Layer 4 of a small transformer language model trained on English Wikipedia (11 layers, counted from 0, width 128). Numbers have three digits each and are written without spaces.
In attention head 2, each number of a token's query is one row of weights dot the token's vector x. The head spreads its attention over the tokens so far by the softmax of query dot key.

Query weights of the head. A number n stands for (n - 500) times 0.0011.
q0: 472408513394489362832507649314549488551658476566391329365587637473497836370378494533560380477474230581532647274598567541436376607689345826379395532449611741460430465441489567551357453230635406468500545783367623519655521487592300652583665419661343438612428478522451272562453718473500635465388299295500493466422521302467478364600516419647597408418371443593478560360712509621555464152361
q1: 460356774264274504639535602789540562438676492444760747706262585517325431701415602460447511424460556467430539426489595458467395274407693640400458549546456561463284399543543796589665543366429466396579399613711598516484447374630488492409433527243320458681439386292554402397614710289629482469514682437338492557496546448504765532473732621735486515448508611430859641569679462539343185313566
q2: 420384309644500458365327551700527424559308485633482542403151517647566402788288551587516575588705397448404332433511547560311413225407058554564560593680537597403407329599344445543548423594426439400504798639613647500609319602582698547608378233369474458515527691587589335436411654541548507591523481276619468397301556575597548379503424507546658396340637660554696699273353418333699694539463
q3: 514303457601488427334368441365593255415648827455423686401322666603638533367568461596770431350274213473364456583504701360286634413298584541561574735136635424619296368167488418591518365486536570318679644567605500452410487281623681240525533524529600438670587525428350668561594553549442526689551495596361399445605564534512299479375539219515720740649453532636541692377434647619486570676294
q4: 505351210265567722470188443440639373490591584232173584478433559580694724517507466681414389580705668611581749481477269601357685573545437634356559608343562560451437411645426651591564437415553452399451472537619522678585291459551565491653355451811527492526475500487500330688594693567338584410505505865363492752320406684397486116412485578715459524759415491426538186343595554590163436610670
q5: 504684467557584670617344662651442420586507731518508496796364331372523478379432489569430429333395399518440603424584579500489374307341564435670569572567523670410588434349504685497434285432569643621669494441365625547449675472288470508832414549254600377650494621266617275548387475527409584534459458617500436330374598470409451163599428493571655476173600476529392536596467531448537337500804
q6: 381515522605523407612576559692494397453598370554581482236534500407598379629421518549758435585457585412515589388569521581413555372302295552477569687678564251567679433566380324402291398500593584583400591454441320487400528392518563529512436596704541398580608719398363192510528176393729393440605478035555618472493592676757402612308397489551399607414548830750289618442535539411296326249512
q7: 230433140279438496637697636465421335636435448764184500711418429619661608488568431361373386578417706554562360649437489535689500274450311429575246665505583552513400449386634755280653604229471623666602317534486316508551626731307698512350557572604542474294694444330421762535435619525658348629496614469616477403522471730452590524542514396399491350320541321444555635432504419451518542519383
q8: 723359632583426635526511799409494483447489504710366442420744447659375535672494413404400596620366562481464568443503521480589359489536605590318613320553490695431146533406607431462566573373729514809286478661620438338108416450532523589567426573372532425755552704616445530500451797542294251497616478479599489660566347545496355336459618420345614412670594530473451527623496539596539586219656
q9: 565229290686574496327608636553319679618504485413314784537325416492636508353311491589655537442370610548413595548672314500741500544504577350567521556464482599376408681807511550526087558321390507394549580504436444497425532445349524413317588606400307496505453512747426491521547780311504638543745386478468496452323565703568437741585364604493307420639721430652484564327201517413613322171629
q10: 354428356525618525454528469796685531568422643452694332251425931659522337243386465282784358555395332471366614567479544443443439246580508752708500363495566504350453441654418654500648700384432246405367588713331463450436533553308529419347483600680410591309537281571674438585692748519432414525382542392489492529434697561549391484467199632415251597406614491563428439528728490523445664722558
q11: 232534608650559426461325604457413339348645385302533595406666369391721647566541479510772590473567470561388503408370564453321585541582445655437354241436579606784417600432641517476440520604495507307403615456317731532515415614540351457442565543208655419309389379449467455543562357442425527576521535812477309439616613831526598511485461500391544372504458719429114440474696456439654468596695
q12: 652309399299453517220814454478608440333654637371289423509344473700523373627523569459462430356621393571431367489634753494598450270679390650425681592313542596597518449678524245411252434412625287428431340405612475516396541365475833685496657416318442465327454761406537371647619680600161392461283645514377516547366742480635521717300690565611460523573231338543517466668542393641471316633479
q13: 420416553406403452509661397568593568667392439615274327276666723281340287395620494569469571328446629540409456322602431406859342615432717641580225412513532513658367510635585698453768229445486518508520509529598562457374687490432426508528525317593520554370416485425364547382437376306623575682660664466449571566353309688473519355424569667493327337469685525464272514403628555669592385692645
q14: 513556449620434483918618452368604487735406368440222500264429231567302500579491392707451515378504626500573482666790260323426544322416555369436534575481430311413415615470652731559578632469591500344371425313364484524472411774322364428591654562537444451436555606634545723617541238444552590352332523460637235549625362303747405436553583533472572399703420580510356804611614510345431517692492
q15: 435574437675450533473645658510484379437553533441676609607669347651333453788325376458318482214449277494466597558246475573368411610414764320477636779352504423591459395437602425503314583366586574445666433534313571400559676439351536430371751436544334658348530603661569452538536427532328573546575536683615600760579391509445576700487611546680458431253378193488302511568389753564751659452540
q16: 277627532507545360156477480687600531500539307544766348454664353566330488757772550446416489263532666516491761521525457559540397600529547576484445491267733478556605400513469475575821584548657646260508374740634709643492471438344488358247572458407703444524540456519685447451453408354305479509397560350340426549624568593640450202697391500296396452593229513362488393473657655611641394378500
q17: 284591523304512131564578490659457491543516205520439713354590635251544625292478513349367352529648588341513468451575558438569452424655414643532483544633471522563458548394504594683392424518570617474508620177588468437536396437109635551315445603711513395777699597578367566475405542272428432556711227593796476374430493384741645764546356369479486433145383571409575514500323622588720543720378
q18: 561312723418346656535492428686597358336325708663622336473551818518780478618355412492539623384436555601500363519489411455347388483491466510462762542397535589652631415564761399444703523457318520542487573486465526413337962470531294563584491521409914359734529353726557585402461391717607469560558435548508433592567402400517308311634283484519735587400297671591313677623543584207475307227377
q19: 720462392679599898230579658496518275529566404432122416402504590544492478546463571239406615607096357448460647769470535513660320491553388457576469500764613305500863548269385519577596360486444608404566493518515414539317424459754674603461666602465559424521388371571533792313469228316628439490749362637713680665535441103380572453398639376334606476366448561426251515490466446635685295755583
q20: 298295209450443659548563420601494424480411557378333549344466771496479515268338648503562504448473637645506368510436493528554574309412358654549806316509559288667448470472688493566459532754338460582401574451571346423515453543345484504555536668682759532491494619534500390248507531433519486604569270657313534453430578669657468523554408372426418705500915664347519414526404500335456851271582
q21: 461575294403375422477562570479421478543642600563422890459406403471342841488512638443484529521544320561306388601384554597435521655413469527350404261623645569372199579534442659578248601307662317692484490470472532474587561438349630529463554432363723507587513384438452198598311238511480486463750326222560410629554448639656416389595606673447429467676421645659311315869440487405200347796435
q22: 342429314594687742644395722520698549558452692259407386434619543449553776382472458302044529747388282373549437672850302417281466581556316320380698647387512417548651357467478524500688623535350635529644627476734717380554536473628495476601526620441690617266508464483515549437373661479656380465369329783277548404295551745617474437533216594405367566568644406292123548834468622663628529319532
q23: 333508725591455570449803443309393346659396496257247592659524331620685544695556544615621537458600537568355521615709558533618483348392687678310416544834471648474576365716504496546698508734532410410628432500361226497691546705557524378557489439112394392573571347360496350570617343588376596382401445518496657435423354644312493516480445438370713541505530350519409346651645581519020521476341
q24: 569474115417511511437511466555448605528482558237452373465460601454683656543578480517637650764723428571581562567412510429425444559285565459595566536538600328524450268676521470695437333269398393346599381409316407440240563583194335577496489472314500387398522518579459621555443462429500523426496593553624594493477521611312454551696802613532448331350403261503689359652759646430584437612339
q25: 509619380601524213629539406341343628537605272480754653542783280483427508449572598540246615513508802403443475272329594405569561552170629652552652680573485622421340503253504235572526399265705628483235477638607690487580458420514418403578445389403746642481659423621691513651504468673408357472644403696561276520412471509235453688464579431387538641570496522487401583325621592327463560681651
q26: 373500466601519593500424541668497332668395510656402311624310504558463342442649456466534307500470586509503405321589466586523415545531507296629476586692317512561555564706353399317472634508454563712581470516409462498556418318580318034561575496440532486590431785471360566376660690517381616520224276314573537633595506639537535351669749399513597493165324574497611363624725509421700548555515
q27: 538552512555586670580483441281465615332473526406462690515486648507430342439470489396507390485507536492668552662602387539496391378777347516742467576608576443595342497596358351477556482724390500639630523541463627507302384661350468456529452393680408611259394303541342508267388476538625550383845629442553435674459338541630491712477566459405405532695668438621372500368440678383592496423521
q28: 434555298580212591463686580391487623454654359286657353359191563562385359438550481543580592293813352506459493497535643473573556603355449775571567552641663695513467483542427402523496555368546765496475355453551484497619367476491463483361497702351508638616386440290769469849504357602790369481446528619766531520344500227504409464644503514518632246458545531394342454591472493618687623116427
q29: 434452405565617736483591472619603426446384266265782401496628780438324379339450503507474600601612435488544441467769470458303379489562584362500437545414507512663524607409417578619544394207522482617554442371383519595578600484745511421768384518326472493505557474638529381493729465671556567515508500629650423283456363744410484403549561347526136396574323702573382453719459186626380596482553
q30: 732355530733407322742676420599493434487554536641491227302150450446434344643658503670630759384740545604436671575359574541434542577105504294474663396268347542461220407390413313546333387338714435542278507667455565632474553429403325464734543734317623472364504457542676481621441276405483634363563674629546407277437511740565692406542515328382531603465224685490555404283578613760485293442671
q31: 370354796696570343514564647514622334615547667341612387555552573360470706464324497474771443445695684625545356421406485573595376341457365268472582339584474571527436415461413533473719156495491584193829480421272796588593384496447625500366474504624284622807538356277184513282604519657455485513720495387464488683485633168574459533379388567356268489510481612330443431683586548602383766655587

Each question shows a short text with each token's key, already scaled and adjusted for position as the last token sees it. A number n stands for (n - 500) times 0.003.

Then comes the last token's vector x. A number n stands for (n - 500) times 0.01.

0 " is": 700727383540684676496428433483480511853453524436613305553293532664278594455583599373595413616522
1 " to": 730664442583707668559422446473411538846423537439571344535351438722292576477505641317652491594526
2 " ": 697617411620629646593512424519512618882477531384575379477339506785262550512613597280600506606438
3 "us": 612658387503651673669540330445565599808439530428603335634274455688264600429572519313531406543580
4 "e": 626697485593700733675470378466484710760538518429617330585266544832276656550554524384665416557595
5 " A": 728651535537583679580518390506602591838405489421584357574289550703270544524552558377634436513506
6 "r": 707661489573586755598549431523583661846471458510606346576298565659366529454614661302682491511488
x: 626492489401680534542396466613508496613631633467514478577539559468204502441387843366572328486459535468583358484515364416592455321534443510555532460489711530400511456419488408510401547491701646439531274598529503608572613608462588458527531400592492495537532627554517440482230530582389489414513535434553440444573495470561602587663488402411490500477627423395379467412445437333497618477563
Which token does the last token look at most, and with what share of its attention? 5 " A", with about 50%

0 "ing": 699687413591634700548466408494540559866421490499588314570292516687254570484584582412619396625472
1 " r": 660645375634615662582476344410498645856462496492555276551297487613247544442552624313596461570543
2 "es": 601602357615638587692483287471505604898484546421491324533237486658312618472460603356562525517555
3 "p": 693572362618698615595453282435437646852417526507541254614233437578400636568564666337691549596586
4 "ect": 703645451672690618733400304336503614848498496419592262644357478630246659555573655384625479636513
5 "iv": 655678475714604619682433303456642642815490480501569225621340498637279616560570608380741463577505
6 "el": 638669439656667665634427321404634644774547424533688271659261492671348659545625740328730399555475
x: 634544625424674657417397392657507483615536488404518507436391597466290527455521731505546332472420568448718391434642429525553543432472360485555614452493654369320535511460474425546512566565601650473555275546572408613628502587446516506415506438552497448501445605572482392415434424493464571305471479358497376570486398504577487610744446360444465503537636486532389477495406506310531632505680
Which token does the last token look at most, and with what share of its attention? 2 "es", with about 60%

0 " at": 745711373573637688518469423478503524824415542489600334529289480667216550470560617429580405593498
1 " A": 709643532585557689524505430514558578856406468436573358594275540691305513503494556358621442551518
2 "r": 699661483615570759566526472522557648863466434522598352588287548664377527437582638263680493532487
3 "s": 643666501659629684613536342491570596913484372465527376514288535602317525417594635307676422503542
4 "en": 594601567666678681591442390396601606873461329538563340494286573643316624482629712355668391542610
5 "al": 591659593671666683630436331463599610882387400560622407480243542727303577554563630364755301495454
6 "'": 652763527545757647500523289553551586863394354577646341507336471679303550462494635359623403523443
x: 478494500452653629562465411709466519585600486450528511487530547581340588527415686471420281526460459385734351487617439388537568461355383415603608409526583510470529517545500400564539512531714605477599199532570388690673537535477502423438497417422530443594565546538563387420362480481362577286453469448577456443459508487470663540615426472457553593497601478456376498377394385359496613545699
Which token does the last token look at most, and with what share of its attention? 4 "en", with about 30%

0 " w": 731703363546673699538444411448497565866418519448596318562276508655259583469597583401610477623519
1 "he": 650684302567744732515333449462483651839453425472638249645370447694415538487513555404717537611569
2 "n": 626660409640747688550346383473352662871392429515551241619373461626433535514586565451701486480498
3 " on": 659671393557710604522479395475416578906358465554534375459332522669264583507560586427686427517496
4 "ly": 582675393551628720566334385444485615911361457479526388539270502659352595439549704291609447574535
5 " a": 786662400535636697554477408422503598833372552447616346530350502705338600524568610312659461525538
6 "b": 729636353555664697571445432455547665851452510510640355525355521668355535470572639366743469464537
x: 578488501406604542540353504602486462580703484476479486532517547497302497494360754343475303550461512398616362564619380494569517352457457493555579555430612486408582528491579429580423556539731541499462252707501481668631615565543496558464579360565495471533415580592586426406243515523475447344426462407480366496585431448539633614686372373466401592511596476374472508516512384369556636522496
Which token does the last token look at most, and with what share of its attention? 5 " a", with about 40%

0 "ac": 733672385570641672551452427463519564859394491505574311551268517658244584504629586422639459629506
1 "ed": 707744449678669659673413339401564652899491409436584374604274476655289507505573548332707442638532
2 " pro": 690723361551624649604457413348587626754494440404593355599300535645241564526534670299629450541593
3 "b": 691638368565546630609511401438535620851498459506501382478325510704330614545565649389690443463576
4 "le": 652728405519507666602485372436488648848414405555479346558316412686203556613607599404682399446625
5 "m": 705672333538546676602496380499524596836466457528462367579337463669295666602605592420780385456493
6 "s": 646741359626627673623472261527621618847506449441489344615289473630266550571590547395702370506598
x: 631535605334619596489503574687445495686690499405548500554528530474395554414386706441514295455369517471661301458571331515652440438427445516584499464429580533493553652433517405570460451557672582394515230534437366668620564642477493492428502516511565447411395602505467475452373472477411587308493550431559404563516498483493589690636331361519458546503607485423390617501438412370510542518590
Which two tokens does the last token look at most, in order? 3 "b", 4 "le"

0 "s": 695694385575661694541473386495526559861455490470557322563259529680246589504605563431636407613501
1 "ia": 616702464621709676634457364521507603758512475490535310566326491768261675568496542348679358538502
2 " with": 736732417549716662563500408516456548828468525483596404508341445677287526491528587351612418574499
3 " S": 661644449581646675536557398532548588861458485456502346596279573691287477478565554343628494546515
4 "ab": 690576354618698702629523438488530644820537473474553368594310626720333546475564563402679434506504
5 "a": 651664446618635671669497482489582602845520489485553340640338570704299616478636493431722436475543
6 "h": 690747459551687747619438429519529605768524403559583293627362478668258553531636556393731494494522
x: 539537543429651656503510527665500500553627484420600567476435540491316615412286703362510310493475589438601385494614400418571464390499347547641582512502580457444536534504547371437446449557646579484646212570507542577597654542450564549456519420502530554476457608498550430389277394555367562276567543494562444444482396478500628563598389358394510586538635428417416598485466424283492552603587
Which token does the last token look at most, and with what share of its attention? 5 "a", with about 40%

0 "4": 692707387548645684517457400492502566868457496472585311522292502668219603511620609417610450626460
1 ".": 661728336556668573506506490423416666866482508500590348605288465738256524484628629372661497583414
2 " B": 675637363617648688581462420450538585888474474502533306590350534680309514474597576402603475617503
3 "y": 616694389635629740531405455497405624865342450480509289729389449725332588456587590394536438459574
4 " ": 722655415597667638635501408548515627874451468393492320531312546760286573478646582331599469533467
5 "1": 679651397562671676596472363577516633886475423455490334507342512689297561525569652396636463501451
6 "8": 661673470587610668576525378579519628901445413431520301526352498714248643560592678398710399536471
x: 525544525392678574553429499595417506690657590398574511504503453479365587374492761335433323460429492486688358517679302498576507431505365455551482509526681508419490545480522358422495588547720579542532164593442401476561627603492499538404649428479476489424496625616532535425379453554420543292497512505531417451508441435472679568685460419334513536540517468473434437498554439377503527554561
Which token does the last token look at most? 0 "4"

0 "oc": 726678375576645688564482428484561583863452479495557300589289528632223578513600615423628471638493
1 "ast": 774673538632668641723355466408580626787494469457515288588264549721336564410574610362650365591496
2 "le": 631670494531602629689338393516472619850440370531465315619319459709213541482540668325662384495496
3 " al": 681699325536657608582554448397587563800485526453555407620341534689192585503582701286633367499443
4 "so": 654681354525668651630412457475532584831438461414596308529331444700334585438556702355599379561536
5 " pl": 704560358562645674602474337434512693783449529472550359597333560635258594567571692314558480580643
6 "ay": 660688406480693623641413330506508590855428499493524295592365509782260630509490634440577457494552
x: 556417576410593649666465467681555460600682542483535448539625488564359548397392741517451340512563487440789343435631313417600516397531393423537543510533533529534569480482518323552493514601714526565564233624462463505608542531437441456388624454491494422435472553547515531330430346638458436310509436447536425429580358496555592598589341358433450568492557525499519449448548393389489527542569
Which token does the last token look at most, and with what share of its attention? 5 " pl", with about 50%

0 "ay": 688691386543669695528439429477506549851427479492583315552284530683251587497600581447601431615494
1 " to": 744696422558673668564393456442412524836409516447531337535351424698265587465519628335614447589554
2 " M": 653608434583617692536529400529562592897504480455506364578304544709241502489560582408572464573537
3 "an": 608628411508638710537464445538522667904503417437523306596349553670222530458542580418701380504639
4 "c": 680698421604690751574448419530511661834555466485594361707393451633342634616542682407723438546544
5 "he": 620709445538706721621397420503582589803508348455629284694401513702336581456546632443714414568580
6 "st": 660721563577643674667483321590481704862517462427536352626334556647343554571521584477708319615509
x: 645485485453636551650460558694468532572615611350599561461498587498446568355426676407511301449409511463633531605566354353611441441477400553641530518402580493507507494458450344566537581638677636563613184629392395585627609533491451440316454479432577521464433594574454472444354425451414596439473536554587345558505513502435654476577362312418446517519621450413425509517390382343486625563521
Which two tokens does the last token look at most, in order? 2 " M", 5 "he"

0 "ct": 728658425566645686582448410438528563894393481486596328585309488678223575496604599421619421654485
1 "s": 655693390680701601640471299504549616881476453439523326629295525647295597444566581313670384528565
2 "===": 712658382532684646613478429463314593713486585650554325540303400760242588556553695416649484617344
3 "\n": 754714379509735623550467405474463574844505546386521309494252490682241494461571613395594459564545
4 "\n": 751705366563718644549496386507458581839481548378546363497251542682216527445581590364588438571532
5 "|": 690610355492731727589526386484386668734490567459560407488282451688219575528667653373626511611444
6 " S": 690624420563646671578555370513519567834438547438527380574270571715227514428613560339598512575529
x: 601493505386546579545476327635470448605653639423591464492503559517300484456339788389498431442489470409635329513546368448552518325447468565531535513505624550418514582421531374566455526518797481497504131577507481717586709620487475527484607532594480469475527546495499476527438471584375585371487529432461425472519469480481706571657420343466485565504493557412380459482470382355496489541498
Which two tokens does the last token look at most, in order? 6 " S", 0 "ct"

0 " b": 714667345560662710525461418445521570857468523473600321568305511671265577478639582410622441613519
1 "re": 675697398587637709591480478411472655845471467503460269620342473788356543486610528377656458487614
2 "ed": 707707345655640697611476374449562666941449415476518317612287497668325519560590541388640457595492
3 " from": 679688349586673666558548361461499530906410480494539397543336421636248531495491625428613367529529
4 " n": 658641336515715617561508358465465569924457531431520391563318503694289564525533661363593479549520
5 "ort": 713721380574792624616501312534503624856438558423556318557346440667273571571535639388611392596514
6 "her": 668723412543758703646419335576557585794476470484655296535324461680277564566657634401679371572500
x: 558555523392611602466406462729555528600614531381516523437408523470237551506473722409462445470565508363775468435687421517574494458469314550663590537538571511555514544507502448521440455532660543417466160528546424615504482575411576430385561411586565446441406642639539524339370514505400582324521540424555292551500425399464550599596398408524507555507613490387457475488544434371454544534647
Which token does the last token look at most, and with what share of its attention? 6 "her", with about 30%

0 " h": 717715349518658696482457418465519535880466504484585275564276509649269591453649604403609451590511
1 "as": 716650315568749707498470467473561617831490584566553245529276403707414541442530625379633359466580
2 " d": 709681357604668679549511381401498604841503530500527295490282479603316512521577583377643473538551
3 "es": 644684361572663658648527369456532593868484581426422346528262485661301519431473591365647462444553
4 "c": 725704364538701751593509373464481671778503545549491339611295429655352621650556682366786497547522
5 "ri": 635626401590712649650492328463517670718412431463540242641273483678278619504519651404660368518571
6 "b": 635605422568675609712394342456515684808511476488539318592338526696310664567577632418729435547564
x: 628450575443624542570362480653455467620629380420567492494465565437344492435417708474481276466453539356652324473635395459522513412419476431562585560463615447470589520580637418471497622527710537542517233575482423578591563591516496536346488419582559466465434544508547447383363426556610471374505471366468358549540406560497721631609363286480377603523638477429466575585455416367475666583587
Which token does the last token look at most? 3 "es"

0 "ar": 702683399522680696531474424479545585870440481481593282555264547653248594515585567429628437634502
1 ",": 711736426507712640441467432462473606856490454393567305485280456690286584443625595334700528591448
2 " T": 716664457563654698528502371500497599907466517418450323530297531663299511503543594368586479603534
3 "o": 723692379617587749623432412493552596844431398474483328643328524760349561489518581385573449497552
4 "b": 691583316658570689586440405536489639861444447530490335630372621653347571564550593405727436526516
5 "ac": 681640394642618644605473425430527629840359492569493277620366501640282596647644586378755444569517
6 "c": 700685454666648708667423408469562636788517460546531345738392474624333651610585645372780482531571
x: 564459593389731602543452463763500517655561537351480536477504550530415490408330595426561258456455447475646354491702356414618492383489430556588575543445618417452590551534611436464460488502629610488610269504552335562554618563504558531430485531455502489465468541515538494523476407499466614340440414507580341465583357556437492609697429213395453592529570473480386537582434429328586598480554
Which token does the last token look at most? 4 "b"

0 "al": 697664430567654693549457425471550549875408469493592339538254513680245573496600562438634399606466
1 " were": 694730383551648688485470460435460532853452495497570284483359479658303583414498639308621438554561
2 " a": 794647393561648688555447430430466581840380556452627355547325468685323585516516598286659486554544
3 "w": 828703440575713705591433446482490636824393420441655366521257431588352518404499610338641523496575
4 "ay": 636720480549725682597354415484492629802444492503626307593394522715331607448510597368687416489519
5 " to": 732680432552677692568414419442436520852373541456592343532379450698269584463523658365627463552533
6 " M": 650593441555630712543550376525571586880484511452537376567322565713249497474572593434565496553528
x: 536518512440540584507518394607453453669669667474545504527517517472279468433361801384556399501476451361622366488574363490582523435438408545492523522436654551409520485510488318487441534522849543521470192605479434737583693645491508482471549467554478489467585545564498510431408519641442541331502496456516425450487419480486694533639373441439466551480561536426471414471463382357475538516487
Which token does the last token look at most? 6 " M"

0 " of": 701698381558646680547465433481498557858434469441612337545299503693241554476589585443624397602471
1 " the": 712659434479697644534479417437501585863401467501585386525293439705302550549576581365689453588478
2 " m": 677658375575678692513515410455532604879487551468574377551302482693308519455583594336697464557591
3 "oun": 641740401585610611522436353452573623897512471472555297560348479638274477513537642400705481507552
4 "t": 691689412576660722630433386511428620857498527443533282668260496657339562512555660410767376618581
5 "ain": 658651452586659652634320345495475561797441509558612328627256554728280584507608598387736403566559
6 "s": 622698372648678673619426233539571629864476474454574317591257536639295541495592581354691387530566
x: 675444546326605593464472486631459501690660520397505487539540563427353564447416683442513355400398479433661305453536309577612480449383442510625539485471587527440546662435558410554478480634685584401480247550456412738618508646498511465437538493499579444476436623568479424447438511433374611275466514475602362518475484469543608645656353363507492540532590506426415575484443428319513536559568
Which token does the last token look at most? 2 " m"

0 "at": 727691409620643685550447391448556587874412486512571293559286537656249578485615562418627435634487
1 " b": 708610321616679646551462376391519626845520489481571332576339513669320551457596584311684444546560
2 "re": 669682385592639701595479459415476667857484450498462267619354506788368541482603525389659444459622
3 "ed": 706708350656643702620469351445557673952446402460516328606287513653319505570578541402657443579505
4 " from": 683685351581674665564539354461497531903406479486542403538332428632245528495488619432619370528532
5 " n": 665637337518716618568507355468467568920458533427518395561314510692283560522535657369595477549520
6 "ort": 717719375573798624618505311531504622855439562420553321555348446665265571569534639392614395599516
x: 540464402412520576595344338705532567662617576416532495453465602467346533430403753368455425446557611408813433545499386477622523523485418458504597509509591554578537530511446378544464465597658670534511148486466417591538510480436576426368519417553530471538554554585529546438390539489421533333543507489545345538540457424558633686655378410500357603477494432384411456542510344397482490613533
Which token does the last token look at most, and with what share of its attention? 5 " n", with about 60%

0 "ing": 699687413591634700548466408494540559866421490499588314570292516687254570484584582412619396625472
1 " the": 734650455478701644536462418446508596853400473494593371540308441690291561515594573349672434573490
2 " G": 735688500588649698544507433505560594905462451455569256635347565630339533456579633372621460564475
3 "o": 716677443590633697656376490548607601852401359476545229701316523731384554436581665412547439512489
4 "ver": 644647390559650639573457420605500597836380305512590293577310496600318435567597706425718370525519
5 "n": 608637436647653649578343347561436656872360410544541256672303632624387588475642632444693367488488
6 "or": 623649458551691670643420274563524716828464413444520255564292526702277635574592587369729411518471
x: 540479473411627654441370427701493464624639449397591433548548609460320540419381681503525452470511515456674422483501285501542504403462384477593638499532655452492482513499530334501420554581664603527558170466469360558625520534439572425412564483598571467401453597659600475381399474441445560309555546554500380488561490469516677652689442428436518531534606425442374365386482514350508627527624
Which token does the last token look at most, and with what share of its attention? 5 "n", with about 50%

0 "ing": 699687413591634700548466408494540559866421490499588314570292516687254570484584582412619396625472
1 "d": 663735483593607698632416413580477696895465489498587305600287510623406605520574605335723404665466
2 "om": 628683474595573705629474332493517542789411484540434227632337430689260691512549512358735336516465
3 " are": 646760407500616678516453438429465486801496559466561304533370506672275610429515649303632400525568
4 " b": 686611302591680667538471349407528624852501540449598344595375511670309495474562627352646478528553
5 "ot": 718640411630676647522469365426512570864347566456508260678365477702251525500556646392598372482582
6 "h": 691652326582685739552406376515514583808518494541594240678393469703295574472621538385658532468557
x: 589543580366614688480521514628539498600641562474458567497449544445348595491316709340462390486422539398662391481647338467600540437532394583579529487551646429418545538465562467498466484533589533439587248555465480634660590538455502471429520374466551559401449615517552471340355422511372530246431520549572413404546332389524636598707426387431501671546586466451477552497566424268497473590547
Which two tokens does the last token look at most, in order? 3 " are", 5 "ot"

0 "ar": 702683399522680696531474424479545585870440481481593282555264547653248594515585567429628437634502
1 "l": 689632385596660676654440404494518669857532390537554320628305481526289565497555697326698395579472
2 "i": 623680447587739638578403439534592665893509397503586224559340435647290730617625608368670421583508
3 "er": 642794525549768689670369366472575644800543354479507260517364487634255590585592581330738453608514
4 " in": 720706383549703634525476397468500570844415510455550376522309490612231483511561590401632386513461
5 " the": 710643421450675647531518396445516585852408502496578415497285468713288545533593584398663442561483
6 " F": 715642496585616648579488394537547636892424513511568336505323567686262476451567621416568444562504
x: 527463462402624527569489372581397458608669591406567477508585543492356478466352765372527391489560492390632317579543348511594520399443377553564584529461629568408514417445493361512441551496794489486484158673502467805573674623476511489431610416527470511499561582532500469400380532549451603333472479454465416453500423471468650521655449409453531578472581496523454537477473356382509544534496
Which two tokens does the last token look at most, in order? 5 " the", 6 " F"

0 " f": 736674358550656660533470429454519586859452542492596305540297510682236575483628594430620429613524
1 "o": 709699394570684676613362463478597617823468412496528306653261417722420534457539646403567485530612
2 "ot": 710683453623694613537415410455547592837379531488511280638314470657277560540542693354666361549586
3 "b": 632590317661644648577375369519520695847487470541586306626372554674342648593567590372760437550571
4 "all": 628629523635672711637447403463583571783508493538555351587327498682314633605578590414750379578552
5 "er": 604782475551705727622435343463560616796516406502511216555352518601269619599605576352742433558493
6 "\"": 631770418594768700545493302535554504811466395530533374582279468651327501507587617403644431592425
x: 526531480389628529578461443745417450607557529476501542558437462531372526530515736486321340517479545521689367351620377459552559438378438332519465567437564561427453530543483379586440464457710664482571197554537434800616571584558536460428525555521586384453508511559532369427380515478369623305510521482472468458470420481467496546648380387491508629582615437483492484438519464363484544554662
Which token does the last token look at most, and with what share of its attention? 6 "\"", with about 60%

0 "e": 693693397546652709547459419497535593851452469464592307563290530696257586494578558445589412615519
1 "ag": 708706464577578725614462419460564652782564452524553339594385433658267586557497627320700426519459
2 "ue": 601737580609653697708393368527606615788525366405631221635351492710197609551473536352626364591471
3 " for": 734688485522644620570524414538470544858379481405564374542350474693223534482548593332632358570471
4 " L": 651620455561617658582525411506527526928451438460522372573341584666279497504585647405601429597385
5 "e": 610658485598609687657485436537520676890447394426495250571331572731335581467471645460510451564594
6 "ed": 665728423652619686619506339514604650963425364414518325576404545627381481515498640393579466577419
x: 552460506469705629601453498631487443494733632371543485459582494526408534513422817472587393584434540494626348612544387451601446398440367370521443465371614451557517527532454378565409539537606591494545174625480536526543525500499510593425561430497452415440497561614468486371374448501422600267595568452553359510485558476562727590645357404421371506555570544516416394453443324417569501589584
Which token does the last token look at most, and with what share of its attention? 5 "e", with about 70%

0 " the": 723656398510680688529466435465489571847433503501610349535304482698265580502633558420637435625476
1 " T": 719665505566650681524481387531512592922452506426462336527303520664299509500553611346619449589521
2 "i": 710610347667650681524540443547563614899411433549507329621356587738374618580524530380611473503499
3 "ro": 708717369577667699642398413447588639756475377432565311607374514718287562559534654321714440583533
4 "l": 705637391616614711673510351446517643847459401547510378553342522603294556585574611364676380527487
5 "er": 642739471556680708669454326448557631816511352494494309511377512658222593627623568355730435548520
6 " St": 668634511561619665614490333503519677874403470431495250620379604655275555511545602390607392605434
x: 568395464458571536644443436748384451604658645335626488466439593580349527434397771433536364422479567469646460538592357468539518460374406525558514402515597457434551458408475342487490555586757503511567179598433377679579648648500491469369576473473628460494564553509503519454377488521425533380411549459529414495536458496416710496607413359416496523483609527505424433441467471395560612526506
Which token does the last token look at most? 6 " St"

0 " r": 703677364574638684554466388435500599843451513475588306546280499647226585464614585424586437621513
1 "ound": 685652406554704558606452283453456629833413477524503288508181444677308611540544651321625478535522
2 " S": 647616441580642634591529352530561596874463473441480321588251552683278521481554567339600501541524
3 "e": 656679465594656713653480396533470714844475473466521353585235616815314585484516538396566405594613
4 "el": 705700379640692694593473356468605638815505395460625398618284531724336573599582644352705443573417
5 "and": 689788535660689699618459359527597558881503383446517329519343508694375539546570594450666415452468
6 " (": 690686405542718657518518363490487545864405503405546365452254540641270522476584607358565487532472
x: 572524460446595578554468378617452440607643444418517481431557471477263505491465756430478400509473497401727393523548390469559506417387494488508475540473586546428463438498426436596494518548816562425482213607466416734560657651483508538418605487462536498469458494544575519529357458646383541300534495453487476497506409490545719527711389341449522657538620437498422442417498401351476505525564
Which token does the last token look at most? 0 " r"

0 " w": 731703363546673699538444411448497565866418519448596318562276508655259583469597583401610477623519
1 "ent": 689645371660739638526451337341453692934401452442661290612377421654343504527523522377670450692549
2 " on": 673673418582708603547477420477425576885358469535549375499346521679268583501563578402707422508490
3 " to": 734687428569677692551415422454439539888367540455570371514326461703278583442527681332637467593560
4 " f": 707627343591627628554513409446475629867447576486605344507363529710223516496603622371593458574553
5 "e": 650672380612642747591440436531493677870428531492579291600316540804331558493522632416586472605676
6 "at": 704736415668608671571401389469616599877349575559500279596335534654287554511585678364663475623517
x: 520452513457637564512440398621455499621709494351517452470562586481346620446411748354544302432503532445707328552587279526661501394507426502436547534538654593503578555347469376554431581490649554536527261491463519651509608554387519529392536530529495463511483621509568483390376541482445644247524471458551373516572331477528514500736475369386356583502588493499459551519498442368555456571542
Which token does the last token look at most? 4 " f"